Layer 5 of a small transformer language model trained on English Wikipedia (10 layers, counted from 0, width 128). Numbers have three digits each and are written without spaces.
Take only the direct path to the model's output, skipping the later layers: a vector added to the residual stream pushes a token's score in proportion to its dot product with that token's output vector.

Output vectors of the tokens that the questions are about. A number n stands for (n - 500) times 0.003.
" have": 618537550684595376546634618557542728577450505474272674513400491567584554441506547466527558631312324399498254491628504569516645376622487614413440486458580746265534370421656455453883480657487585602648506467467433570728608544558495496450490492459664343552441340434509461439392515449418476674373550557435582690401592399385577578642427444464556545470510450336506520443686564435667452258631
"ially": 721495584705432497611591684632384554447663313435248682720532564617497628505452652682404744328490495231566444284831464596575434496589650411518827509325439474305632524396472247531373469782462720367803574593231417265817626433477438354364595456262483668570686301453487334760497319680479541400714576534471754570223563455512426427551422599444682362861301451366472674232636415383724301423647
" who": 645600509474613378492531430507491638480339444528414566462362506486699448460485478424376353497540494438528495528765500596518611555407617682480599545460566390455574342419503360479603406545551605743579438515661544483821590542672561791308418530541648593586556551434593402585630526518722409506571574542529636705444614412476410388386403384455569450670560577324511631440668454336549472448604
" mm": 850720481535610733289450556598607497635415417517220512622752384472450404582633363529689378426413501272555372375503441497592439670446412555576813375675276604307539412418286498691621476473627515626514583541349526414822677658423538469547387274486489345298502364406385585449608576598513398611718652355610860688511711470433408387602329637599446465750629420499489380545524257513566274368319
" announced": 622588593791403412385525598411406636508449432409488460548441662443496373461452310484656578349358409584476413440430607736542541531655454596411438500453332664429484635296566345631597476521595583548708550574560636666628490558724536503455458502516665551622452506548348376516487581463692436603451563524431602715610496377292377705329513513390668313586440447460473526305794409423682477397354
"ify": 592448395539596589393697526720504497691513576564333468425487490857644280592492584541763710385508470378574436346408744502575444431320559656432553491662338441722649318319714186543484657727595451646817337606331433513499503339641518355388691437434465472585563192438615323546403426382584418738587531319307609541505483431493555288658394627468470485654352468534478481462444375316779354313347
" (197": 499630532603536462524315486592708616523316445682302493485504550497517294611663560469450542502460475268520372398500471551500602513358676572701442374595612642394594349605524454555416519446496592642645528531634601558632469439508581472349497490466428282517352623627285386604692662521487553669447661346653767559320535460336478454555525341340440295322436463435494626337528548566470487598484
" album": 751679320836658465569485762670679696619474473496449519632486467550471387576499351571580529493314307364551481440478547555491478685455467460762645370736315595711577445612275645318469506523306675692714620479681752540826267489465582527374476300534628286595374325370373215613652629674505428571499549442204966626447349490498461444510230384548625394443589539358465580266569516383532461519522
").": 746857423459623441577555330686406570697729635432369636487279354644393361519542308482439346409506494590504508420730488554534396463310242449358815562674590609280558381496517278709481618508624495444576410592614509589599420531398669481464527509514582442551267524510629545507530512800719418575420659403530788609433546345461653421444288558481624633568694527241493680365681480502443492461670
" ====": 816510483688509754264439437440736726420120470575450318775752455349600354649511384477758520806329403630568318417870324635544616658350485630584479418461639467412554570544487347485611454724712448479513346693602525373490494410731573393359326409520561433636661580653247264499454569558450406681358608363405768625494583492368412396536343429289483336686474553569483404637647377495611359504118
"es.": 631664234338554427412600417582485574687552416674471547452320341620397473414498631781511465645618555251508408350356193449553376506370603423584610574494311288266427460408593288616725537677585655428647721337170492466528748489760457581328505553431674522602484242554450519494450657792295569708449616508480582577464648368523429326524473404463356323425546421300476838526594421540643657541567
"ly,": 549759727192583569875357473668698500378434393464224649561626492603469546610504573602516291554245280524573344365582619563471536415136747711329842426771160568569690489527539673419373542694502550500642704373545600705706371419378427355592523448628446341575718532667381370528624537751367392725588648477493514816749593340337624591365674706591827391677451297392486635645655373372607301421458
"==": 636320729530479445711397576449506697528426648548534331538789632583536443606339532348594561605717234634546470455747416649489564686495643563589418614408312514489448545579524590595573642510614613648594391696536368394593524447585552483395512568650470364566586479466563505257539606458539503685405790373506651736588555371444448558650574451506529394506489401542472731284478539357367586440491
"s===": 942564708767515685589642704754501811611463588357478494737641600735325322542628271301570279638432479524566607338538512545525295487725672641465693369740357799410424626493470459461651652708780551646808509737592435608405530326565541509486433319594197253562588519348424437342561566731443216588560983324365771705444577389394337505432553444335684319567473383612445499572533496382642688468551
" years.": 627755333636616576591511425529646528584486418504231573636455548317240421616656518691547243512498214486587509418689456638695652692426396671371936631663148612406733407259430357666560419582463685678483514735405656559569652580509735476178392440209534264588569550467337509649404414858434552666381618526460611452328572341704589239417344358676339253471591448381437654389552460556473334443496
"ities": 800485357590649427182546305549705357405572204542413604540509418726563343567613573556640743692411395471527553337749472804575525548273639439587408448722432368258618575329440432444522738823479681627522828630490409534428657409655430376331637372356555386589336332544545487399256443589604404596619668570390493778427595325490498486458499643541537442370440367321476712672380514446557398390623
" history": 552607379647576309616385554477559657525627535519190456458526464531420486502661595391490552737436275591590562534649502530546503755576477592573527375574406510413625396438414480806566645707464553596634464671454377465506536455530696490385392585718617251440591495465511274548486506684592443542564613471520615646693509655504422361511369604702469383459420442374407596292522452281434502628435
" broadcast": 644523568689571404412440406561494698652563345427416465595562671525517361565482424550723566497278392436516588482472578564589571715469423644545512513424222576583574598365428409725452410506457514644731604593497565696550654401516515437345405532465685392492360383543455421553670551591652346545500534545459615715414615324418399617583348583430625254478549430451453628249783504410530459431462

Output weights of attention head 0. The head adds the sum of these rows, row i times number i of z. A number n stands for (n - 500) times 0.00064.
o0: 421388496355356548325593356406311460638511556342511522664575491581282517435383811712473667635533372577259335309515591521337775543479453416435383322426400378660288375441473605519659661349547282461671510613707531395289478531506366435468473287505481637506564618834418566816224380490435235308731437622505626337664385428431674585255336751492557469335516428916573441504173551473480570544515
o1: 291508465359594520743537384525646528558511867314522521550474420667435317514450536538355322627560728560279442393356481458466358368435423263542782424594385438579576475460488470605468723297592578554580452538412435335328477531410599381594537527409548572533258530669511491494406438444512363448594453529539497272547327527503706381321390664540435738556808361711387426548244593500374541715356
o2: 495319491175317557363602346390609512484330478476449317492604530719284415402647451634761294325582751532440390505497593499297709569300454374413499228541482495575428503520445360420429537512285430174439596448642465712522755570506365454383407438467543680652382536412405537766368537508570425594512530533692656528410358421156575738475632591641293658171598193771687351530491692373595493611485
o3: 444477690711477502452421508389416326652478311425641684751805273646323541182300416249579736400321591549707571555470496680403422634699612846536326332481580350338390408509350530348506505493577488532506924365603582471569376262428514619441558462234395286635518494437365460433564643203508505405382403642540557188319495476584326614449427402318436471596653648371696525357421452463618323624535
o4: 455574492320609576638552382554497490627531732380574494399481414612551324537558434445705248311446724494105372272530269528259499580447428367501673367590652369383664477365396567623631734341512404607722676684677541459441447566357447540549725509656492490537249684697488519438313535430626400425601607494470635426544282584466617468514502567496504608362341398665256414320425777786464508498559
o5: 284445394313319599567450309579477229626462668404597762298281494386410454608651358547454308476541632474301612432560379564605652366341413411471488608728491690164685533459384495256440470418412485503715775480513651655517343345389471542671524427515249553591374443345414467462676464421433506225401318747233568610360438286745323586023491189707763614413486645250586577548651428590500706793500
o6: 453376393201690466496639350679511849562451567436288380690621330798329189367536602431498450644662754433659646562410229385315601560236617259545549432488528311747472584290304330592524588195441463375472647399480683281485481434465446336405414426521541548548125606507542640522464654506511258464633667505652540295361391350432738398649507659515154536224489319686552344688398527689416504550553
o7: 342642794360268408631511425237446390270435641473345287317507627431725577325503763652492423359686471463097027306519513474126554521417497475138645625344774476622443271675532600314672501426535363859526268538535366625675707613285421641512409595908739848591479502822553427485176299447612720508460535563331585498636551408561608492581598676438534547533542242694423575576358488446616668323509
o8: 454589475339575447544310423708443312563344409662471502484461433526270591540481535421323279693701403619649716253330278447642551496298450452581679542420419646479548382540218417314541540470672477605583753450685794325353283471489747554363690429381258428495428541664262561622614515296569517438784142628546527188425414565486538654288275418693536664494524501545478345389228560661621617655699
o9: 214104553344410470466422542419320235304353630520575450485539505477716556382244570548538597430392550643713362284567505449577498239686468419457469639447709615660485485628192554618493627660665281263475478535610350570275458561549543343722479407515178418678395459398622535523625312382653602302301117487565499371375566465802291562245435421245788639524588599476394517414415710391305501380343
o10: 463383423292469651511435440379573246488283503458387400457508562702366608430460525390359666357623636425380539268452496353480653334561542493663523482383495642334620329399347481843414264345750675311570477431329508490202285354677606466583467427396288417611463559502218243765435505326603465471519179858611620308403492555641413425088488368613415608641521383371701452519557452430632350512433
o11: 577272188690595396395340555609417794619388469413567625715555458320248471422449307353646290635677507454537524435489448603458431681507400589660375160521447308342546492654451554371701424447187475496446700805565554460395351600624633442252480601272348193639390743711480509325525642408300506351504823437355334440570531528539444513692494490549350439267424478726401588572159360702511528654816
o12: 549612779380468491482339501504408495188459631504425382569607652569597470429573377364467604441446667483547507274403490575175341194660696554713637641389434432550530658629440336581276579571565786394463544549537417681588478413670293663574572401467329536664618608699519459326514392427749538768311553423422401429798232601400583543593666355380422643617654402358377500334269450654664581626515
o13: 575466520787753575517500524695402528594458409687740591054544469565331624507609348324613398489578295620469851744594407447645421410784597440452334700543424499485710503404487402395392212621492463563539349460483549534593483389395505418525618323686362330431574427201646445415488569458452315655391431419338676686481592565812533306570355202406521387505348704039410485306669390356342511349463
o14: 547433794475441370372360439371455561348449380709498395403568724419607617537365678414130677332413401529714502425546669372464500440654704415543373662518433656642482614769461521784134381605631757318360335420567355791580461511510472620537484425383457512433805677538438501635716534724657535711648266452781421412684407486562414490499796472287364371685464394293640375298516343402564550562603
o15: 624472346772580600360387467589493618538620548329407685628411341413313334337569739578388482621661459613803464485486484436487415405630487327542624468725444548262403576420801464498540588492327592240424402492508512495351474684735412260598557580253305246651327577773293531460355399536272440494323526424528658371596372597477581435436678366491344443156630503074291628435440487490549666528412
o16: 523840718837437410282336384251450572182569253527550348512445475658442627110587564575463714394521485506500479703512702674282507415608452647179293596469678651841340663411749435299648558671588630705343472209335660493573726274527356461525416497807797687476437512385560516387419404616346627535490599356462451570514697467314583626838487501267500585430414564331693482608675502518486602268415
o17: 573645552480634534382708272528246347696576771437507598477264369609360333308333571394822355745660444817358589536612079412641660375526412274539393589635499579536455531288629352541551731538782432514566436534504395459429545507391509381549524588537354444591489407424713600435214492445555326682510603330397443348203694497571666557490417398500460666159435524470433542659516644400193577498427
o18: 419416590605563397267314492379155502557335449652657455492670478457304241307512521409534549658518361507637479680471297666196329844751491655451304404551502538573391533624277808220540349743508511515597648531543714534469478317514517455343717473450388350653473390550241643431201460383514500591471654215346539320369703594399583604810606516394495403234528513716423584582242760479496564555529
o19: 584594632538402520395379502605412482375476507342545294459397526337485427496511510334284478486314507432296741749437438220309585289691713176535546730522433630567638576521607446794133402398587899490397150565312446367504359538777384637495324355468403539629621554488355466577571357549634535696573558573583602380557467481711586207568578360322317546429552403122775515713397290492449635556518
o20: 683550747559560402521573542514520401566588426475304561659722464638395548494448700406377547528677615523689418503472543377071500394494530465511578662622350477631460497494662280493360433331422804397238430451514403468386529588384343670580481498341804543536525629648592318510260423431756329528666286504748589164749311368564825441548791665421305653480539233305681588424345488502747587406713
o21: 591240304549548789625470591591729546442533387560615648682785673217652514743451318285506387420366349453584472743399486654516119697427505708679448289591258393289473513492330699323674315475386385526585552663421812420330095609593594581448846523197328297432675465410497476271711697440105464314384443550452597614447358690419254314288443479640604636625470653543429650465554550541535519395513
o22: 633544554350670425496362638583511688455622488503421595652517537460416491653619541553369525646447413709941645711522399429427594432515621488661402718559422438634393520498881388620364570666547590645170337457336362539538506634592440349277273448586594587578919647659415678700391562676522464758601414302465384528657447313413581341590656691338335339385270392259615799601278259404461618341748
o23: 704672302831545521717403557506442365372439643397590483713489533292493394407557566370419513747350476513828686375678576485894261437654363433890566725672337708307639624451646551631528418454453665522698366552450642402410450588494699357623622609378371273450736479585661676438630463696391599428407567384332253438513461502658650308573371644574352488478506479470179588457685422611308542685596
o24: 667550490341521652128449522684312755400569377430566480444477489490564413471679450616119635581311367538792542455687500559406653518613566497389319572437744475679493663679659579477366354659407492608226215356476497396616643451625547399552457408686500679594642565467438620497460370705600641366446491445346508665516554415679359489529361448400579338538532700418582657595288168282327627484651
o25: 778619616586490470414186401483359594439711276451547516630790779365434582471443456382316668355501395523682581568363683607475555576710630759496281511512337608368388558563722422397427454572487697434563428544497226693551370564683458504514579594365664518636879578601345437572536676572495658635464405554408355592627296561378419565396603385502309403604409533133583769277462431531801625704708
o26: 407488482400381464499660574577710578343512504489629588540314462241598610627497180533608442352267588338163587454352329568358411417277516570642522653528604506561586642491488533638573333273516702707397727362306767341592172362626476562555662402513415571341338620474273555285723598438458774378370755688566446482497615549412112514521495220679577457400431733414631592604694506767575358420662
o27: 225374427157276752501794521425438466531420467524381441719564357533460399591491428722497669347223666431267390271676347554261795496271432476447451377428640318598337405574108516555519472401461342508408783299489624293473449303459462570491516361351347626489460619604335549664527321256613495347597392684461642295463480551598369563309313491801550467475646574817706363522381445444512166554441
o28: 575642662609539619508657588674456595494605654537636558307233332423429538410455556400526571447487673650553516731599457590601380302355444408416536708567557556331672530630598492764593565615750750590415324719331383360859640579497514651476425541514286617418547440468771518341502489705516601716436554362467361482419583524599491417453518307193517405513563661309713528525462467263423529499408
o29: 615440732208595733214585232372267623699677539434310570559609452756485219491645529639472628378398629555357137286700308858077677307364518433356460471507731327343314485488446467232489664657399268279458602391490567563604784553485376349521408317471336672671561573621313641388168383554580411638356443245534566474618355619507438720414531644446450493353514349562575397591218477411335644432580
o30: 456508733663571370610770499468611588528753522442152597617452546677567427592426525537516522578784452568535526360159388613365537428465569511368608353354224252486240435508731260361536604575382699405320706489659323671573509695535305445479583543160465500612368506719686301411500517563403195703468678447446314394851262624225931589561679760492341470647697294600281532275420648463678496589533
o31: 737570556493535417391322410528551463420568331554505415674531627326555682554604602527329585659564330555825559544492704381589436331477541532579443745641399732659363564447717475523390508575510522637413234369195402446483640545480539565454320480482765548371887393385489520601518458645487606681532307471566442568612527391565489502698646510529467516675540469207639574536523205414552649341525

Each question shows a token from some text and the vector z that the head gathered there. A number n stands for (n - 500) times 0.011.

" t": 483369544451432669444403393584474499316604305530402538477483220676406414633382553703483530353400
Which three tokens does it push up most, strongest first? " album", " ====", " mm"

" be": 554315538380326216657345396490348349401510556476580554476475605360633332455329324405547469703532
Which of these tokens does it push up most? "ify"

"ing": 503351575496425429566375428574423358376623428406532535449480371457406389364340406430493319511499
Which two tokens does it push up most, strongest first? " broadcast", "ify"

" bar": 468420563553438567544443448479495551393584388529518575432533392491565413595508579597548483478438
Which of these tokens does it push down most? "ly,"

"ired": 489591602450310365715413483536494525412617566723438496561611639260709667528530196292382404585597
Which two tokens does it push up most, strongest first? " history", " years."

"it": 430437546601429493583486393439447530493621484444617524473543497474603343564532602541578457584458
Which of these tokens does it push down most? " years."

" that": 323196675501498408254640127459213476341578302550924597636386415555418381473528419259371520388616
Which two tokens does it push up most, strongest first? " have", " announced"

" T": 375239596660451609258481334544247481308531405401594489453327447611590343545579485325498518486508
Which three tokens does it push up most, strongest first? " have", " announced", " broadcast"

" sp": 521370574405349204685338424429339267322567546547589636456440573357559437385333278252565455704570
Which of these tokens does it push up most? "ify"

"av": 443363506498537455598491426672507604466411624468565451577574469488500285619414635579489655433405
Which two tokens does it push up most, strongest first? " ====", " (197"

"s": 348414515529423508402487276368411380617654445476655611598634602558408441421536674492668438532613
Which two tokens does it push up most, strongest first? " have", " announced"

" was": 186507616143271530479440364393557361671389811374285098095704575671542532475545780506457326664713
Which three tokens does it push up most, strongest first? "ly,", "ially", " who"

"ion": 374481584483469468451417414482398518452575492449519503398485514518489397426532530404630493586479
Which of these tokens does it push up most? " have"

" A": 449406849494374555772263389579558448396536480707575656427519453549655671316580377279338542506683
Which of these tokens does it push down most? " who"

"-": 364503588490609439657530669565564579626571528359451388551608428477472377465408512315463460333518
Which of these tokens does it push up most? " (197"

"ap": 431498634389488517497493421453482399569419492367468341318488490510474424550525565502461495571543
Which of these tokens does it push down most? "s==="

"ile": 425404498527420476584389497376441520400596457507508552483543550431629400502507605526514413554493
Which of these tokens does it push up most? "es."

" would": 376479548475277346483611470450325229334585501413777538436330719420516364416466315208544558766677
Which three tokens does it push up most, strongest first? " have", "ify", "ly,"

" 195": 469594620464276365697353447542499596438581538760451491562557618338734714498580184232370397638580
Which two tokens does it push up most, strongest first? " history", " years."

" in": 447588572444370404598407449457462528450587489665472555512583597382652618496556321234469461599545
Which of these tokens does it push up most? " history"

" K": 490459618457419386642379579356430596483409587509512576510610552466604550589605378395503429484540
Which of these tokens does it push down most? " announced"

" to": 471437557395383258653406432419368281340582520533603614463443566421558455387366314219530442646599
Which of these tokens does it push up most? "ify"

"\"": 245501629255307542480462400450541413624443691355366180204614484626501472532525732530452382604609
Which of these tokens does it push down most? "ities"

" is": 332474548146349501417491257399560420543374760404312121144689627705622545565501788430623258587642
Which of these tokens does it push up most? "ly,"

"-h": 503323590609308551367626414481424572523590475374577358516396656634550328526687474456482561641571
Which of these tokens does it push up most? " announced"

"g": 363501531597573455592493453466533379501717500583599540581507446591471445459520563490507614503451
Which of these tokens does it push up most? "s==="

"s.": 384428548507412417479507383451398512493522518435523508539428506446493374477491566436504509569485
Which of these tokens does it push up most? " have"

"op": 405472561496522459481421394458436528469561475445531538418532449502470376434509573427636492558430
Which two tokens does it push up most, strongest first? " have", "s==="

" production": 343357424394423747469293592358474555312778224378461561549426300614452462448396681577278363402479
Which of these tokens does it push up most? " album"

" its": 494309521414376376612308511431351438371582480427507597519445485431607411395434423432461420635520
Which two tokens does it push up most, strongest first? " broadcast", "ify"

" (": 430513575534333407611421417480430586463577508613505484536525582416643559507592368328450409623537
Which of these tokens does it push up most? " history"

" major": 446400629500411722417392498565509498289569226627451480484290093627374486553479597655480628289307
Which three tokens does it push up most, strongest first? " album", " ====", " mm"

" of": 581511552424609544561490419371423471436411332383469434395446526631482405573515520485508582442499
Which of these tokens does it push up most? " mm"

"an": 394340651423414493626397510375398573514508503354487517577601510379637449522527467446546486558514
Which of these tokens does it push up most? "es."

"ak": 438352520496551442628489405720513611459387632463579451614579458487488263629383662604468689416381
Which of these tokens does it push up most? " ===="

"fter": 307535623490367547328385520571315514423601537403434409295324658614529384387545453376676496670582
Which of these tokens does it push down most? " ===="

"ed": 360497556532435406490430446394371533543521420520632462565400484491406512386542581415417535545553
Which of these tokens does it push up most? " have"

" the": 517400560360591532597453404539559480540518540468427457552696437563634334576413569483526566426499
Which of these tokens does it push down most? " have"

"ered": 502426337456442465654491317279431483479555405534689583461532502466629375667667571469484458471601
Which three tokens does it push up most, strongest first? "es.", " have", " who"

"ur": 305488318561472529341561317481430415622650471358620557635645527553473286470445751521800454486475
Which two tokens does it push up most, strongest first? " who", " have"